Layer 8 of a small transformer language model trained on English Wikipedia (14 layers, counted from 0, width 64).
A neuron's activation on a vector x is SiLU(gate . x) times (in . x), where the dot is the dot product.
The model reads these tokens: "ul" "ius" " F" "oss" " (" "1" "8" "7" "9" "–" "1" "9" "5" "3" ")," " Dan" "ish" " comp" "os" "er"

The vector x that enters this layer's MLP at each token. A number n stands for (n - 500) times 0.0049.
0 "ul": 478 401 420 671 454 621 723 406 785 493 573 683 170 447 444 738 457 202 272 593 521 373 413 582 467 599 421 552 655 447 450 474 553 308 733 445 638 365 217 454 327 531 430 263 441 436 566 821 755 559 284 579 443 649 452 595 355 295 435 536 315 358 593 372
1 "ius": 442 468 404 674 434 541 683 456 837 557 372 645 193 490 518 636 638 406 285 564 437 338 411 583 424 533 483 559 606 454 371 475 561 279 666 598 674 325 84 604 341 602 491 318 425 489 558 882 696 632 234 602 467 705 480 614 218 399 434 497 357 361 535 481
2 " F": 574 342 451 611 420 497 686 437 622 439 555 779 400 569 486 546 478 445 433 617 436 225 322 726 425 580 363 464 657 598 491 241 723 466 487 556 510 396 117 651 280 651 420 358 717 452 719 727 708 646 410 581 325 539 933 593 456 348 444 490 279 500 504 747
3 "oss": 778 756 468 333 743 467 296 534 540 747 633 680 205 413 247 169 537 609 457 331 436 525 366 732 357 513 310 419 657 430 413 532 531 354 430 680 713 430 188 493 448 557 557 419 517 412 270 725 524 737 375 235 437 697 406 650 251 621 552 451 353 529 508 447
4 " (": 464 202 513 494 209 537 740 432 592 584 240 619 416 412 445 464 418 278 405 518 712 486 599 455 442 610 416 356 579 519 362 533 553 403 717 698 497 241 135 373 307 596 533 420 522 470 634 584 769 537 324 538 205 629 487 737 355 282 462 253 421 581 682 495
5 "1": 567 198 497 693 351 557 416 608 254 300 397 543 596 427 461 623 462 542 345 592 678 550 454 513 406 707 489 383 533 566 593 440 518 424 640 480 654 733 236 809 576 364 667 507 662 561 585 695 725 543 326 659 26 786 502 552 241 567 366 445 503 521 535 637
6 "8": 698 340 403 778 344 669 621 499 461 657 442 468 538 441 405 764 405 701 215 392 460 331 525 552 414 692 337 351 515 416 724 308 467 407 634 442 439 490 440 790 460 482 642 488 594 566 423 596 685 615 245 827 130 614 397 527 223 773 394 401 431 505 505 322
7 "7": 666 411 466 818 339 449 524 534 480 615 544 613 294 559 388 809 477 810 247 338 515 445 518 606 399 543 430 360 610 433 622 243 601 498 557 433 441 395 299 650 475 443 510 467 547 570 707 731 706 578 335 799 184 620 334 479 366 842 418 382 462 414 392 379
8 "9": 496 391 569 746 392 280 408 382 512 480 554 593 360 544 468 537 628 637 426 401 412 483 344 614 595 588 624 328 525 219 430 205 478 361 684 423 784 285 220 630 423 531 569 507 379 594 699 629 711 691 426 700 192 666 327 506 538 882 383 512 365 403 555 472
9 "–": 520 127 513 600 380 606 689 344 631 463 616 662 416 527 137 408 498 542 674 350 353 792 338 628 441 328 450 295 407 445 617 507 583 311 727 601 631 338 285 399 556 416 536 517 618 471 580 519 689 661 538 817 136 681 607 600 518 427 264 461 501 587 560 481
10 "1": 369 339 467 798 455 530 251 598 456 484 665 607 548 244 424 312 476 638 381 484 733 719 198 532 430 505 448 308 528 603 429 628 598 400 579 566 467 772 339 539 424 234 823 469 800 435 554 649 717 475 496 583 232 840 494 621 307 641 372 453 471 484 505 715
11 "9": 656 228 498 833 441 476 635 493 515 675 530 565 477 268 350 623 563 673 338 373 549 429 383 474 341 576 257 406 525 341 575 379 525 367 602 585 331 626 381 661 337 429 745 327 698 622 544 579 685 751 280 601 248 657 514 568 278 800 365 384 303 570 599 447
12 "5": 647 410 504 798 441 541 620 583 498 836 620 578 398 494 384 709 511 697 430 397 529 299 410 478 422 519 420 287 594 563 543 439 602 519 647 635 234 430 168 534 471 405 701 366 757 505 638 749 734 666 289 767 293 592 415 543 316 759 314 322 413 449 487 376
13 "3": 381 409 456 805 600 375 461 484 538 706 495 533 295 420 472 579 675 672 534 398 423 510 251 622 565 512 528 304 677 332 333 417 485 383 617 513 581 343 138 457 569 500 553 526 490 461 700 713 816 666 377 700 294 635 372 412 550 830 270 350 375 312 562 501
14 "),": 518 247 643 455 368 314 683 497 930 451 595 468 508 405 413 564 617 425 428 561 381 439 334 568 376 524 375 531 413 569 379 345 452 240 738 646 370 314 186 579 417 511 610 563 412 306 538 414 682 645 142 754 458 677 529 591 412 619 413 252 458 423 560 585
15 " Dan": 641 546 408 314 713 510 408 260 582 578 462 593 447 382 447 556 206 428 262 416 448 559 265 703 460 399 438 470 497 499 532 408 624 488 559 344 662 241 344 457 620 342 642 677 514 274 482 738 425 846 332 575 613 711 738 406 62 382 398 504 499 938 375 452
16 "ish": 269 669 378 553 402 489 306 188 514 452 397 709 492 225 731 514 589 446 343 345 788 540 684 371 537 675 333 437 487 457 251 538 522 169 437 427 670 394 257 756 316 418 434 465 614 279 429 661 692 703 246 710 426 461 518 304 335 445 578 340 520 601 375 531
17 " comp": 521 437 395 629 422 504 505 230 599 360 439 764 526 591 706 703 410 411 500 491 306 973 575 755 476 539 392 398 735 309 745 483 401 353 602 444 418 498 113 510 86 474 392 490 350 673 457 302 600 722 301 477 453 657 754 363 444 476 553 338 371 517 308 400
18 "os": 408 549 593 276 420 541 197 555 447 591 619 720 171 447 390 558 418 546 522 574 536 683 306 698 170 521 347 543 462 269 524 487 718 408 696 436 727 398 301 600 673 407 540 369 476 432 189 569 550 740 424 470 394 845 355 534 698 602 646 278 475 386 262 370
19 "er": 337 535 413 493 366 268 656 504 494 392 403 599 553 387 664 726 681 557 660 680 603 393 521 726 280 592 447 479 676 348 282 481 670 279 707 670 873 514 233 690 440 478 920 419 422 353 634 770 637 661 418 690 653 589 711 280 348 565 372 447 528 540 578 688

Each question shows the input weights of one neuron of the MLP. A number n stands for (n - 500) times 0.0011.

n86 gate: 441 467 517 374 585 508 608 554 493 442 649 473 404 477 471 440 457 615 560 444 495 469 512 397 469 631 372 555 641 664 528 651 533 588 439 479 469 424 560 493 519 254 460 553 533 678 561 504 476 603 489 801 564 522 249 378 531 495 697 701 470 446 698 480
n86 in: 583 457 489 473 439 425 511 601 299 324 647 523 591 400 392 540 513 531 391 680 520 426 229 536 415 491 353 548 445 482 548 608 662 424 404 518 503 579 392 504 412 435 528 724 582 588 361 339 521 650 589 480 657 662 559 614 602 386 619 636 543 393 455 488
On which token does it fire most, and how strongly? 4 " (", at about 0.16

n103 gate: 520 170 470 487 487 474 474 730 604 275 544 671 412 455 702 567 448 382 501 499 279 501 541 736 513 421 391 512 649 481 406 599 380 564 558 562 546 518 358 502 341 488 519 601 431 551 395 349 448 528 568 367 696 676 536 529 267 573 391 629 633 377 422 544
n103 in: 568 491 555 648 435 573 451 464 604 503 330 342 536 402 646 484 422 274 603 425 438 378 551 603 557 479 305 410 479 651 527 648 382 506 639 541 547 529 408 385 558 642 641 716 574 530 426 380 600 362 397 429 439 481 511 476 570 418 742 497 645 638 401 440
It fires most on token 17 " comp"

n24 gate: 563 382 516 527 600 472 554 613 614 491 288 620 571 525 569 612 667 517 329 488 486 411 352 471 581 581 635 553 418 318 395 569 440 474 689 510 417 589 520 388 453 513 568 590 560 618 376 545 431 422 360 538 507 436 644 350 491 274 413 398 723 462 503 453
n24 in: 511 614 480 578 289 444 658 480 691 505 407 458 467 504 445 292 567 475 607 526 397 630 748 383 386 514 291 429 402 403 399 713 449 529 500 491 587 494 478 564 429 549 597 385 442 526 546 465 549 353 548 544 415 597 473 653 459 405 520 429 492 646 274 523
It fires most on token 4 " ("

n58 gate: 511 565 413 496 356 494 480 538 560 507 548 404 550 444 477 634 533 488 636 582 638 420 319 331 589 433 632 393 502 520 629 527 575 546 443 539 618 623 530 765 310 515 365 603 484 425 589 498 557 526 434 367 470 504 268 657 360 454 673 518 627 423 404 427
n58 in: 556 516 498 509 553 530 540 379 315 491 535 652 522 344 302 499 597 634 586 412 489 475 401 491 612 647 279 534 454 554 350 342 591 342 595 469 612 596 419 476 460 503 404 356 604 533 564 481 660 517 385 560 344 403 470 566 385 429 696 388 592 541 439 520
On which two tokens does it fire most, strongest first? 5 "1", 16 "ish"

n69 gate: 429 639 490 407 499 416 614 252 448 384 596 387 549 552 465 477 642 383 515 504 617 456 682 356 403 559 781 411 482 409 640 581 722 572 580 505 279 456 404 477 262 363 661 606 698 392 461 477 390 383 496 602 472 348 321 751 395 529 557 458 552 376 454 503
n69 in: 583 335 443 481 497 438 549 721 429 411 532 604 675 424 677 418 604 280 434 575 532 410 427 589 625 587 531 599 503 405 597 457 541 633 420 365 562 628 682 387 328 708 544 697 575 449 538 542 521 522 396 488 410 517 378 587 297 580 616 435 505 658 672 353
It fires most on token 18 "os"

n9 gate: 412 457 611 538 258 427 364 447 730 486 558 347 324 452 428 679 305 427 455 597 529 545 546 414 492 565 426 507 463 369 477 388 500 642 364 510 366 582 573 550 470 510 394 472 367 586 611 500 567 572 546 445 553 364 501 337 383 419 368 316 509 577 363 553
n9 in: 649 622 487 492 604 462 451 468 448 510 472 760 589 413 560 665 495 441 319 579 513 487 374 576 491 490 539 293 395 579 378 390 544 494 491 446 471 479 495 531 377 486 468 382 547 443 716 588 690 420 489 640 509 367 422 502 488 470 409 618 607 415 425 663
It fires most on token 7 "7"

n79 gate: 595 394 559 450 588 642 484 709 535 617 697 522 481 734 468 687 550 477 407 527 539 623 619 493 591 538 611 657 503 570 604 352 560 762 670 445 601 528 509 463 557 670 564 270 609 489 467 537 598 584 485 479 543 685 674 515 496 534 507 563 315 515 594 338
n79 in: 680 564 392 541 538 448 463 637 687 428 455 377 702 431 521 587 512 412 617 548 612 531 437 425 525 527 675 599 556 337 485 545 445 624 370 513 550 579 534 533 351 467 458 655 575 465 411 497 542 520 333 473 436 580 739 623 449 487 371 329 738 583 647 506
It fires most on token 5 "1"

n78 gate: 552 581 431 600 618 407 499 451 628 448 565 594 595 519 386 335 595 491 655 549 593 444 584 518 277 669 596 516 788 475 436 739 264 576 589 423 549 364 413 542 410 614 520 462 513 513 445 390 499 337 674 445 617 466 650 391 696 405 409 474 536 567 637 427
n78 in: 579 526 391 452 520 523 510 414 362 486 311 641 407 645 555 547 436 287 509 485 472 473 354 525 335 640 367 557 614 538 363 461 601 472 439 346 420 568 344 236 478 365 580 523 501 518 368 210 386 544 442 402 558 562 423 431 570 508 452 189 310 425 391 642
It fires most on token 17 " comp"

n116 gate: 465 627 466 500 544 508 556 551 514 629 559 276 436 503 301 558 451 394 766 302 515 456 621 385 591 612 492 409 397 468 518 492 573 697 387 450 645 647 513 723 487 502 557 589 518 625 695 431 448 460 456 518 482 396 474 603 384 373 445 348 451 360 426 499
n116 in: 455 437 674 580 552 583 364 304 721 412 541 461 688 423 498 398 558 535 205 538 400 669 631 514 410 385 371 573 686 495 528 512 519 492 520 473 478 494 507 426 611 387 494 614 487 447 419 355 607 442 589 569 692 535 519 403 402 659 502 339 441 666 501 485
It fires most on token 2 " F"

n1 gate: 384 504 341 515 416 612 543 621 392 573 610 623 658 382 428 487 749 541 339 622 459 509 710 429 551 722 691 424 492 533 396 532 471 695 546 709 403 564 701 309 616 474 430 531 481 377 544 364 589 314 496 412 374 646 564 499 487 440 494 510 384 449 562 530
n1 in: 501 448 450 433 663 528 552 772 489 631 292 474 453 427 606 612 466 466 568 482 568 460 516 401 391 571 658 688 521 508 531 255 436 362 631 511 526 535 781 691 605 396 489 461 583 525 533 422 390 625 412 419 217 496 697 541 634 315 501 574 564 509 455 451
It fires most on token 3 "oss"

n5 gate: 394 498 474 537 396 561 490 502 625 510 513 653 332 550 197 513 164 357 466 540 424 433 394 516 543 538 512 469 626 471 570 609 406 535 625 491 446 793 618 346 507 493 626 438 447 468 498 347 521 396 348 553 556 604 537 432 496 619 381 626 595 505 497 479
n5 in: 453 420 683 452 638 483 626 608 604 408 525 348 414 298 427 409 452 685 475 514 449 630 463 490 476 579 397 182 441 475 629 475 562 558 382 582 628 583 488 447 443 206 533 417 607 482 529 256 438 443 453 670 569 444 356 536 525 448 533 390 460 495 429 669
On which two tokens does it fire most, strongest first? 10 "1", 9 "–"

n2 gate: 449 440 446 427 451 507 359 442 463 486 528 489 389 657 457 438 480 462 308 590 701 531 385 327 328 580 633 591 516 652 370 612 533 600 558 586 657 350 500 525 499 373 424 589 661 431 637 616 527 278 503 383 512 514 422 364 578 520 558 473 368 365 526 535
n2 in: 604 490 460 290 367 452 486 618 431 483 398 506 651 466 361 399 572 576 611 578 281 547 384 542 425 431 317 398 527 529 447 475 510 384 515 346 513 491 385 520 517 686 634 511 436 482 445 363 442 516 406 343 573 488 583 546 407 470 525 441 635 437 321 601
It fires most on token 18 "os"

n66 gate: 456 564 593 274 683 680 596 586 376 424 734 493 405 604 468 741 592 588 595 787 362 510 442 543 375 615 620 464 527 355 461 530 637 486 635 468 639 317 557 585 504 572 547 249 478 485 626 522 581 506 553 481 561 338 644 595 612 381 477 641 431 432 503 463
n66 in: 657 495 466 546 542 552 379 671 559 432 482 553 629 500 482 522 369 448 478 611 567 798 366 468 646 549 643 604 429 360 264 486 516 590 417 578 579 636 382 488 221 457 503 336 534 397 466 554 640 534 465 392 393 542 725 566 461 488 379 467 576 590 432 668
On which token does it fire most, and how strongly? 2 " F", at about 0.99

n101 gate: 355 432 521 527 557 625 537 475 490 405 469 535 649 768 274 396 496 522 473 408 281 422 310 595 328 631 487 368 552 377 663 547 378 373 482 366 736 469 568 521 542 597 523 409 461 431 414 579 367 425 618 466 589 598 388 449 508 516 580 523 478 316 689 664
n101 in: 574 336 308 646 435 442 407 377 452 603 543 543 527 607 599 465 377 457 664 462 428 312 661 471 494 497 566 551 354 470 563 399 453 673 403 609 640 596 491 477 397 481 547 514 496 435 337 442 574 469 375 376 550 504 304 635 321 536 221 292 439 566 586 615
On which token does it fire most, and how strongly? 3 "oss", at about 0.18

n41 gate: 723 348 578 520 593 504 500 622 562 484 524 755 387 564 458 551 417 469 472 506 448 494 501 596 501 554 424 393 537 621 560 512 619 446 607 366 616 472 521 395 278 603 363 409 545 424 593 530 389 345 529 247 538 491 377 397 523 463 470 563 527 525 493 707
n41 in: 530 575 566 529 511 400 507 452 383 668 415 500 421 539 342 364 601 422 424 441 582 387 622 464 262 667 443 419 326 486 500 582 255 586 522 480 511 372 601 392 488 492 675 426 575 268 448 270 294 530 517 561 343 489 399 530 546 571 386 505 469 311 502 503
It fires most on token 3 "oss"

n110 gate: 636 614 613 428 485 466 382 321 700 473 694 555 544 444 523 590 470 472 545 588 573 511 532 696 525 612 412 522 505 291 515 703 529 515 513 497 542 533 377 346 419 471 526 513 440 333 307 711 513 388 520 365 342 371 424 396 416 280 416 515 539 527 276 375
n110 in: 480 603 404 301 418 538 385 547 386 474 464 619 561 481 494 680 574 428 504 587 600 524 425 407 593 743 573 613 554 565 423 440 467 617 502 434 584 459 508 557 405 589 491 560 568 482 376 740 675 541 388 648 506 515 597 522 372 476 421 652 588 437 602 712
On which three tokens does it fire most, strongest first? 16 "ish", 0 "ul", 15 " Dan"

n12 gate: 777 569 648 402 354 496 539 597 600 539 447 351 560 359 317 303 402 491 438 535 545 359 473 459 476 610 667 564 651 494 462 513 420 202 381 704 490 657 780 477 578 545 479 586 426 436 361 467 527 621 637 269 606 474 576 502 471 595 581 454 547 481 637 437
n12 in: 522 464 499 458 496 460 463 682 495 504 496 285 359 313 467 479 483 421 471 368 647 550 416 373 504 568 518 416 436 667 470 534 432 570 546 377 611 550 554 530 534 491 782 529 415 198 423 672 453 466 577 328 523 566 352 586 398 472 426 504 634 376 498 408
On which three tokens does it fire most, strongest first? 3 "oss", 17 " comp", 2 " F"

n95 gate: 464 323 463 543 702 534 475 588 565 407 669 622 462 450 596 478 401 522 671 710 613 539 655 598 371 443 657 369 603 570 667 644 514 392 556 416 570 515 581 629 336 431 496 424 500 538 318 511 538 718 545 527 699 353 373 478 526 370 472 559 668 439 479 516
n95 in: 470 633 650 299 709 461 387 607 600 420 504 762 570 705 527 566 489 645 438 384 425 507 402 523 397 539 437 473 448 369 624 336 656 685 507 463 583 359 437 510 317 492 517 587 715 554 514 429 359 465 383 382 582 680 537 565 363 495 529 538 365 452 396 276
On which three tokens does it fire most, strongest first? 17 " comp", 18 "os", 4 " ("

n10 gate: 552 538 557 760 515 655 435 397 676 571 558 524 509 510 473 517 418 528 549 576 477 350 741 485 397 474 742 477 544 392 320 507 396 444 767 372 487 477 428 576 425 433 351 303 544 374 481 419 436 346 395 553 552 460 328 463 430 630 419 475 535 628 321 384
n10 in: 470 445 514 297 453 502 491 461 549 706 574 579 495 608 300 556 405 684 547 555 524 520 283 608 593 405 559 427 161 574 487 427 609 432 450 425 269 656 524 509 577 374 646 470 543 459 546 533 520 502 602 376 583 518 480 569 381 619 482 532 496 384 557 552
On which token does it fire most, and how strongly? 12 "5", at about 0.71

n105 gate: 464 602 691 421 479 571 587 499 547 488 693 348 627 494 494 623 429 369 303 552 519 506 582 613 392 674 523 269 573 381 401 631 274 383 386 391 578 434 402 558 649 590 571 486 536 581 489 580 244 528 602 366 366 486 454 339 359 458 564 545 381 404 452 649
n105 in: 448 475 347 404 619 526 418 455 575 402 420 415 528 420 551 508 582 400 506 457 532 550 416 536 647 478 455 435 413 529 402 424 520 649 547 591 450 358 495 423 680 711 561 704 487 677 659 643 383 213 497 635 487 582 423 475 365 450 491 473 577 338 407 365
It fires most on token 11 "9"

n48 gate: 631 607 682 641 431 524 417 248 430 431 670 386 401 590 345 325 533 472 665 565 512 416 447 471 650 266 559 509 669 368 524 610 538 607 773 610 260 626 465 259 347 407 330 457 506 569 555 341 544 478 726 444 560 344 457 414 644 700 313 422 334 307 392 442
n48 in: 398 384 477 294 382 552 635 538 610 643 533 705 462 844 453 692 483 555 501 550 472 494 335 473 428 497 539 514 388 438 578 572 478 494 519 650 644 562 439 372 405 497 650 474 522 434 446 550 299 642 432 558 685 617 334 479 557 450 475 301 480 487 598 657
It fires most on token 9 "–"

n72 gate: 448 478 495 511 657 217 435 412 704 672 560 588 448 399 551 460 581 434 473 529 480 494 635 667 291 421 593 469 665 519 355 411 664 567 460 514 415 378 443 551 531 563 490 412 522 449 600 463 351 500 515 230 592 466 313 571 385 509 544 580 369 515 557 499
n72 in: 639 398 439 509 729 532 685 558 607 357 631 352 453 378 485 437 475 455 471 483 554 659 463 477 667 523 492 525 514 600 530 589 348 435 400 435 285 626 529 460 488 707 517 530 560 437 476 511 538 404 415 823 485 534 479 533 380 566 693 493 555 420 632 523
On which two tokens does it fire most, strongest first? 14 "),", 0 "ul"

n96 gate: 388 441 465 563 397 548 497 551 491 450 510 451 398 479 346 577 477 675 470 596 548 427 479 462 659 575 746 711 591 520 610 604 448 515 464 523 429 640 523 512 430 544 494 323 527 305 562 253 424 663 485 505 443 499 371 517 526 572 353 542 627 594 504 402
n96 in: 569 581 335 654 431 604 423 485 721 437 541 334 452 425 562 548 598 616 613 440 666 594 355 455 536 541 533 488 398 629 714 547 677 665 680 584 505 676 594 458 360 441 639 541 708 472 429 222 551 549 637 534 409 579 456 742 342 547 569 521 332 680 722 395
On which three tokens does it fire most, strongest first? 11 "9", 6 "8", 10 "1"

n97 gate: 506 450 525 654 512 434 446 445 578 579 495 492 519 317 411 450 392 566 609 554 706 468 344 617 513 414 644 787 478 528 525 573 609 369 461 505 740 483 643 611 559 499 425 526 579 484 495 544 554 416 586 389 459 636 551 557 393 364 379 519 377 476 567 348
n97 in: 456 566 665 525 325 504 522 497 285 691 494 539 525 360 352 440 541 466 518 608 593 373 513 452 457 561 605 698 514 587 544 712 470 566 659 406 586 523 560 414 594 556 325 594 442 441 466 685 558 419 505 575 477 351 394 186 519 472 537 398 472 574 619 413
It fires most on token 17 " comp"